Layer 11 of a small transformer language model trained on English Wikipedia (14 layers, counted from 0, width 128).
A neuron's activation on a vector x is GELU(gate . x) times (in . x), where the dot is the dot product.

Input weights of the MLP neurons that the questions are about. A number n stands for n times 0.0065.
n34 gate: 5 45 7 16 -43 -38 -28 13 -1 37 11 7 1 37 5 -18 -10 -11 40 -46 -10 41 -11 -40 50 -41 23 12 -13 -6 20 21 9 -11 -25 20 25 0 11 19 2 1 36 -20 6 1 11 36 -51 -40 49 3 -19 25 -20 -11 6 29 24 -2 -29 19 25 -8 13 40 -6 9 -4 20 -33 -11 3 -27 -27 -4 6 28 -15 -3 20 1 36 -11 -3 4 -11 -22 16 13 -7 -5 2 0 -6 28 -30 36 -2 -1 -43 -19 61 19 44 -18 -9 -15 15 1 -23 -6 -29 -26 -8 26 5 -34 -1 15 0 14 -18 -2 22 -18 -13 -1
n57 gate: -2 -27 -55 29 -1 80 -15 -28 13 28 -17 6 -18 -3 40 -30 37 6 -36 -23 -46 -23 10 15 9 -17 -38 -81 -21 20 -21 -26 11 -22 -27 19 -46 2 -34 -6 25 36 43 10 30 29 26 9 14 7 -39 -26 -2 29 42 -34 -13 27 14 25 -10 -38 -8 12 42 13 -14 36 8 -20 46 10 15 41 23 -31 -19 41 44 32 10 23 6 18 -6 55 -21 -20 15 21 4 14 -4 3 52 -25 10 -40 -18 -6 5 -3 15 -14 19 30 -45 7 16 1 5 66 26 -25 -29 45 10 5 -13 -3 -13 -11 -6 47 -8 8 -40 5
n87 gate: 2 -8 -2 32 -37 37 -36 -9 7 -16 8 12 -28 56 -22 -26 -2 8 8 0 30 52 73 -9 -42 25 -37 5 -34 -32 -1 24 -19 18 -3 -49 -57 3 51 68 28 2 -10 -7 3 30 22 -20 2 15 40 -3 -28 2 -16 14 -54 -16 8 38 -38 -78 9 -11 -37 14 -8 62 -15 7 -32 -14 -21 21 3 -19 22 -6 3 22 13 27 52 3 18 13 6 -5 -8 -19 -19 -4 32 4 -31 -9 -20 3 18 62 -66 -12 12 -22 14 41 -6 -21 9 12 -10 13 17 -38 -3 -8 -10 -14 18 61 27 37 23 -35 1 10 -19 -16
n116 gate: 17 -18 -14 -11 6 1 31 23 -54 -23 54 20 43 20 -14 36 53 3 -39 2 -37 23 -16 36 -48 -49 4 -1 26 29 13 -20 -36 14 13 12 -52 16 34 -5 10 4 7 2 -2 17 -24 8 -13 -4 20 32 -15 -2 -54 13 -51 36 -7 43 -30 -28 -57 8 -21 47 -22 26 -22 16 20 78 -12 31 2 6 24 2 -22 -26 -21 -34 -2 -21 -56 10 24 40 17 12 4 7 -40 14 23 -26 5 11 14 -11 -17 -23 5 -8 6 34 15 2 14 -21 27 8 45 46 13 -11 -65 16 46 -25 -2 -49 -33 14 10 -1 28 -2
n189 gate: 38 12 -46 -16 11 -13 29 -17 9 -63 16 -12 38 12 30 24 29 20 18 -16 11 -11 17 12 48 -12 -34 23 53 7 -35 28 -11 -7 -29 2 -29 -6 27 -2 -19 42 7 -2 -46 -44 -5 -56 4 -12 22 -11 25 -42 -8 -36 -2 10 -23 -51 -27 40 27 14 -22 -5 -13 5 29 47 5 22 -23 29 -72 -40 7 33 30 51 1 -11 12 -9 -40 9 -30 8 31 -40 -20 24 11 34 -31 -34 4 31 38 -29 -3 -27 -31 -6 0 -13 30 -5 -20 44 -25 -4 -2 12 -2 18 -30 -2 -13 9 -8 17 13 -9 24 -28 49 6
n255 gate: 2 5 28 7 2 -20 6 15 29 55 -5 -8 -28 33 -11 7 49 -11 31 -7 -30 -40 -26 15 65 20 -54 -39 -8 -43 7 3 -35 -32 -3 -24 -49 -88 46 -12 15 21 -31 19 -7 10 16 -10 15 -18 17 38 1 16 42 -11 -23 4 -43 29 -5 1 23 -16 10 -46 28 15 -13 -23 -23 11 -55 33 21 -22 -17 4 46 10 -19 50 21 -13 -57 20 15 38 -7 8 5 27 -23 60 -3 46 25 -55 21 10 -19 25 -16 -34 8 16 1 3 9 7 -13 -26 -21 17 -5 -26 -25 0 -23 -36 4 -12 2 19 -39 12 79 -4
n34 in: -2 22 -23 -17 54 10 3 4 -1 28 -12 25 -22 -30 -7 36 -51 -38 -34 18 -40 13 24 -2 -10 22 6 33 -28 -11 36 1 -12 4 31 -20 -13 21 -55 -3 9 43 -23 17 -51 11 -7 -50 -19 -42 -7 -15 1 20 36 25 -7 31 15 4 64 41 36 -27 13 26 -9 -5 -61 -29 -11 -1 8 -15 -23 9 -8 32 0 50 8 -27 4 -14 6 -12 30 5 -13 10 19 28 18 18 6 29 33 3 -26 -4 -1 -5 26 -4 7 -18 -17 -12 -16 32 41 -4 6 5 23 29 17 -7 -72 1 13 -64 -18 -15 23 11 9 -2
n57 in: -18 13 34 -7 47 -29 5 3 31 -37 -45 1 -10 -25 -36 32 13 25 -35 -10 5 -30 -4 -57 -13 -35 -5 32 27 58 5 36 39 -5 40 15 1 -27 22 -24 37 -27 -39 20 5 6 -22 35 18 -8 26 15 -9 -8 16 -1 9 -20 -3 -50 2 30 22 -17 8 12 -3 -11 -8 4 -49 -50 -63 -9 25 23 21 44 -16 -58 0 7 -43 -49 -14 -50 30 19 -6 2 -19 -28 -48 49 9 -20 42 24 -61 25 -68 0 1 -46 -4 48 45 5 -29 -21 26 18 -19 21 12 -15 -24 -4 -12 26 -11 -23 4 -6 71 -55 -27 -22
n87 in: 0 6 -38 -40 -42 3 -62 -72 -10 6 28 -6 -23 53 -49 -40 -50 2 -51 7 -3 25 10 -21 -18 -90 22 39 -25 38 -32 18 18 -20 -64 9 30 66 16 -20 -1 32 -54 -16 -7 31 52 -22 9 -7 21 -4 -37 -41 -26 -3 60 64 42 -23 -19 26 -12 -26 63 94 -34 33 18 26 -44 -40 6 -12 -40 2 39 74 -31 -23 -13 4 72 28 12 1 7 6 47 16 43 5 39 -1 25 20 22 6 -83 -24 -52 35 14 -9 1 39 -7 -5 -47 3 -16 -34 -8 -5 -2 5 -12 43 12 21 15 -4 -9 12 -21 -2 -78 15
n116 in: -86 -6 19 4 64 -2 8 28 -31 -12 -14 49 22 36 28 -1 31 44 46 11 -29 23 28 -27 -4 37 36 21 27 22 -49 -8 -23 0 22 -14 5 17 30 -2 12 17 24 -31 18 26 -26 -25 49 31 0 -36 29 30 -8 85 -37 -2 29 -12 -15 -4 50 16 42 7 -24 18 12 -50 -15 -2 -4 -23 22 10 19 -18 -2 34 -11 -36 -35 -52 -32 9 -28 22 12 26 4 18 -46 -10 51 48 3 -14 8 -55 -46 4 -12 -37 -27 -9 -39 59 11 -22 -13 -24 -39 -39 9 -18 40 31 6 -57 -3 10 -24 24 31 3 8 -17
n189 in: -30 -17 30 -25 8 -49 -32 -20 -8 60 -5 10 -14 -8 -26 -1 65 29 -36 -26 18 -24 -15 28 10 70 2 11 52 2 -50 2 -19 31 17 13 -28 21 -29 41 -15 26 1 12 -8 26 -4 -28 -10 4 25 66 -1 44 82 -20 -57 -7 -21 -30 -49 28 34 -41 28 -46 55 -28 -22 -17 -44 12 29 16 49 -20 -8 67 -5 23 46 4 5 -2 -48 52 55 34 14 5 20 -15 33 -14 19 -2 -21 9 -16 3 -35 42 21 6 6 -1 -35 -4 56 -9 6 -5 23 4 -39 -34 31 -15 -33 33 13 -1 12 -27 7 10 -49 -54
n255 in: -21 10 -12 11 39 -16 -70 0 -14 1 24 22 -27 22 38 -47 64 26 35 63 -11 -8 8 27 -14 58 14 1 -50 21 9 45 43 -3 -14 -23 -20 65 10 42 30 -31 0 -22 12 23 13 63 -15 43 3 -8 -7 6 5 -2 -41 54 32 -5 -25 -30 -22 19 7 1 44 -12 42 -9 -24 1 11 16 -3 17 -47 30 43 -14 -3 57 38 -21 -8 19 -57 -27 -60 -18 -44 28 -3 -65 -5 -3 31 62 14 5 -24 27 -17 -13 -7 18 -19 68 -27 -26 11 1 26 -47 -46 14 3 -8 12 28 -5 -4 -1 -11 -34 12 73 -4

Each question shows a token from some text and the vector x that enters the MLP there. A number n stands for n times 0.046.

"200": -20 15 34 19 -29 -39 -27 -40 -15 -2 1 1 -15 2 -26 27 -17 -36 23 -13 7 -37 2 21 3 22 4 22 -54 12 19 -8 -6 -18 -12 18 18 5 18 4 8 35 3 -9 -4 -20 -37 -37 2 15 18 14 -11 70 -11 35 7 19 7 2 -32 2 -10 0 5 37 5 -13 28 37 15 -13 -30 32 10 -5 1 14 21 33 4 -29 4 3 30 -52 8 -5 -8 32 9 42 -14 5 -3 -18 -1 -18 -13 16 30 9 -2 -29 -31 25 -3 -10 -37 -13 -21 15 -15 12 -11 -32 -8 -11 -11 -24 1 -2 13 21 39 17 -33 9
Which three neurons fire most, strongest first? n34, n87, n189

"ile": -36 -6 -34 42 -16 22 9 -20 1 28 -34 -4 -41 -13 -45 6 19 20 -6 -49 1 -37 17 18 -4 21 12 7 -33 38 -17 -30 15 -17 7 -5 13 -3 2 -23 10 -5 14 -4 10 -9 4 31 -23 -6 13 -22 -8 39 29 38 -5 -21 8 -24 3 40 30 -26 -1 2 20 -16 12 26 8 -7 3 9 4 -39 -20 -24 7 13 -6 -4 -7 -18 13 -20 7 3 5 4 -5 34 11 -16 -11 -6 6 -15 -54 19 58 -39 -3 -41 -6 10 8 19 -12 -32 -29 -21 31 23 32 4 8 1 0 -20 -9 9 10 18 23 9 -16 -51
Which of these neurons fires most? n57

" sc": -2 25 25 26 -12 -32 -43 -23 -24 -14 20 -1 19 -22 -32 19 -19 -24 23 -7 12 -13 13 -1 10 41 19 15 -33 7 3 -2 10 -9 -8 11 15 -5 15 -37 14 18 7 14 25 -27 -32 5 21 -19 8 21 -25 37 27 4 0 30 46 -6 -9 -7 -70 -7 12 9 -2 11 1 27 -6 28 -25 8 14 -6 -1 4 -9 21 11 -4 24 -9 7 -79 -8 -7 12 30 1 23 -9 6 14 -11 4 -15 -25 7 53 3 13 -33 -3 27 23 16 -56 -5 -15 -6 -7 34 -2 -13 0 -13 -7 -33 -21 19 13 21 39 -8 -10 -3
Which three neurons fire most, strongest first? n189, n34, n255

" |": -18 21 28 -3 -5 -38 -14 -39 -9 3 14 2 -28 -18 -79 -9 17 -20 31 -15 24 -35 -1 -2 18 25 35 19 -43 11 5 -19 33 15 -11 38 1 6 13 -5 27 22 29 -4 19 -34 -13 2 10 2 -11 7 -24 55 -7 17 -15 10 18 -4 -15 12 -26 11 -9 13 -18 -7 12 43 11 5 -15 9 12 -2 1 -3 11 50 -24 -28 -3 5 -7 -60 14 7 -26 28 -4 22 -14 0 8 -19 11 -13 -39 6 32 3 10 -46 4 -1 29 7 -21 3 -23 1 5 27 -5 -41 -14 -1 -6 -42 3 9 22 -3 27 8 -13 -6
Which of these neurons fires most? n116

"ive": 3 21 36 28 -6 -43 -19 -13 -20 -29 22 8 -10 -28 -48 18 -26 -11 24 -5 -6 -27 17 -2 4 18 72 15 -16 -18 -13 -4 10 -8 20 10 -46 20 3 8 9 -3 20 15 45 -37 -25 -21 -15 -4 27 11 6 68 -31 1 -15 11 24 12 -21 33 -2 -14 -2 12 15 -10 3 23 25 -16 19 22 2 -11 14 13 20 -8 34 -22 -7 8 39 -16 2 -2 -26 0 19 8 -19 -22 9 5 -19 -21 -43 -23 21 -28 30 10 3 2 2 13 -24 -20 -16 4 5 33 10 -38 19 -2 -3 11 6 4 -20 -17 3 -27 -46 -20
Which neuron fires most, and how strongly? n34, at about 2.6

" appear": -30 -3 18 -3 -8 -10 -34 5 -22 -26 11 13 -16 -11 -33 -5 14 13 8 -20 -9 -34 -17 -9 17 21 28 37 22 19 -12 21 10 1 41 15 -22 -17 11 6 -12 18 25 -36 9 -19 -11 -2 -16 -2 41 18 -24 14 -30 19 12 30 -2 7 2 20 -26 -31 14 9 7 21 -36 -13 -21 -13 -35 22 3 -16 27 0 16 3 46 -55 2 1 25 -40 -13 14 -11 46 -5 34 28 22 -6 -15 -10 -12 -24 28 20 31 15 -2 -24 28 -22 33 -24 35 -49 -12 -34 22 18 3 -27 0 16 -24 5 -10 9 12 13 2 -39 -20
Which neuron fires most, and how strongly? n116, at about 3.6

" the": -38 -4 27 9 -3 -26 -23 -13 21 -21 0 -24 1 -26 -74 1 7 -19 32 -2 -6 -22 -4 4 7 36 19 -2 -39 8 -17 -10 11 20 -15 -10 4 -2 -10 0 40 27 -7 16 25 -33 -7 -34 -7 -17 -6 -18 -2 73 -15 -6 -6 11 21 -6 23 13 -22 11 18 24 -1 -12 1 58 -9 3 -17 20 -7 0 24 -25 -18 13 -18 -29 4 2 32 -15 12 -11 -19 -12 -8 -13 -21 22 14 13 24 -10 -45 -1 64 5 11 3 -15 34 11 11 11 16 -14 -17 13 23 -21 -11 -9 -7 -18 -22 24 0 13 3 13 -10 -66 -13
Which of these neurons fires most? n255

"?": 13 -10 -3 7 -32 -51 -18 -21 -2 -25 28 33 -7 -35 -12 -32 9 -13 53 -18 33 -10 -17 10 -2 45 20 9 -35 19 -8 -7 -10 9 6 -19 51 5 -11 0 -21 7 15 7 14 -51 -31 -13 37 10 9 21 -8 55 -10 50 23 -5 26 13 21 1 22 -4 -8 14 -5 -22 16 12 29 -6 9 -5 -20 1 21 -14 11 20 13 -5 -6 -6 36 -30 14 18 -37 7 -3 22 -3 27 -9 -35 -19 20 -1 -1 31 -35 -1 -55 -31 -13 -5 -5 -20 4 -14 0 6 19 -4 -6 -4 -23 -11 -1 -5 -24 -18 35 32 10 26 -21
Which neuron fires most, and how strongly? n87, at about 0.1

"yl": -30 33 -6 11 6 -9 -1 45 -35 2 -6 44 -61 24 -10 8 -35 21 50 -24 -19 -22 17 -2 -12 3 -1 12 -15 24 -34 -7 -36 -3 -10 15 -18 0 11 -17 -2 5 -9 -27 31 24 -21 14 -34 5 -12 -33 22 14 -2 22 18 23 30 34 11 9 -24 -13 17 -18 -22 -10 16 7 9 9 -31 15 -34 7 24 33 1 30 -11 17 -36 -1 17 -14 -24 18 -41 2 -33 15 -19 -5 12 -17 40 -36 -16 -6 31 11 -26 13 -25 -4 19 15 -14 38 -21 -29 -18 32 -18 -11 1 17 41 -2 2 -20 0 -12 17 -10 -3 -3
Which three neurons fire most, strongest first? n116, n255, n189

" ": -6 33 18 14 -3 -24 -24 -35 5 -16 16 13 -17 -14 -14 -14 -12 -25 14 -29 -7 -28 -6 4 18 19 25 31 -45 23 -23 -23 23 -24 -10 13 20 10 14 -3 5 10 11 13 10 -30 -23 -56 19 -21 -8 33 -17 44 11 19 -6 27 2 14 -25 -17 -15 1 19 0 18 -42 21 21 23 -4 -18 17 -17 14 25 -33 -6 17 -2 -37 20 38 27 -39 -2 9 -29 44 -1 39 -18 -7 1 -18 -1 -17 -18 32 28 -6 -4 -29 -33 2 45 -2 -34 20 -11 -4 8 4 0 -33 -9 -16 19 -52 18 25 6 13 27 9 -14 7
Which three neurons fire most, strongest first? n189, n255, n34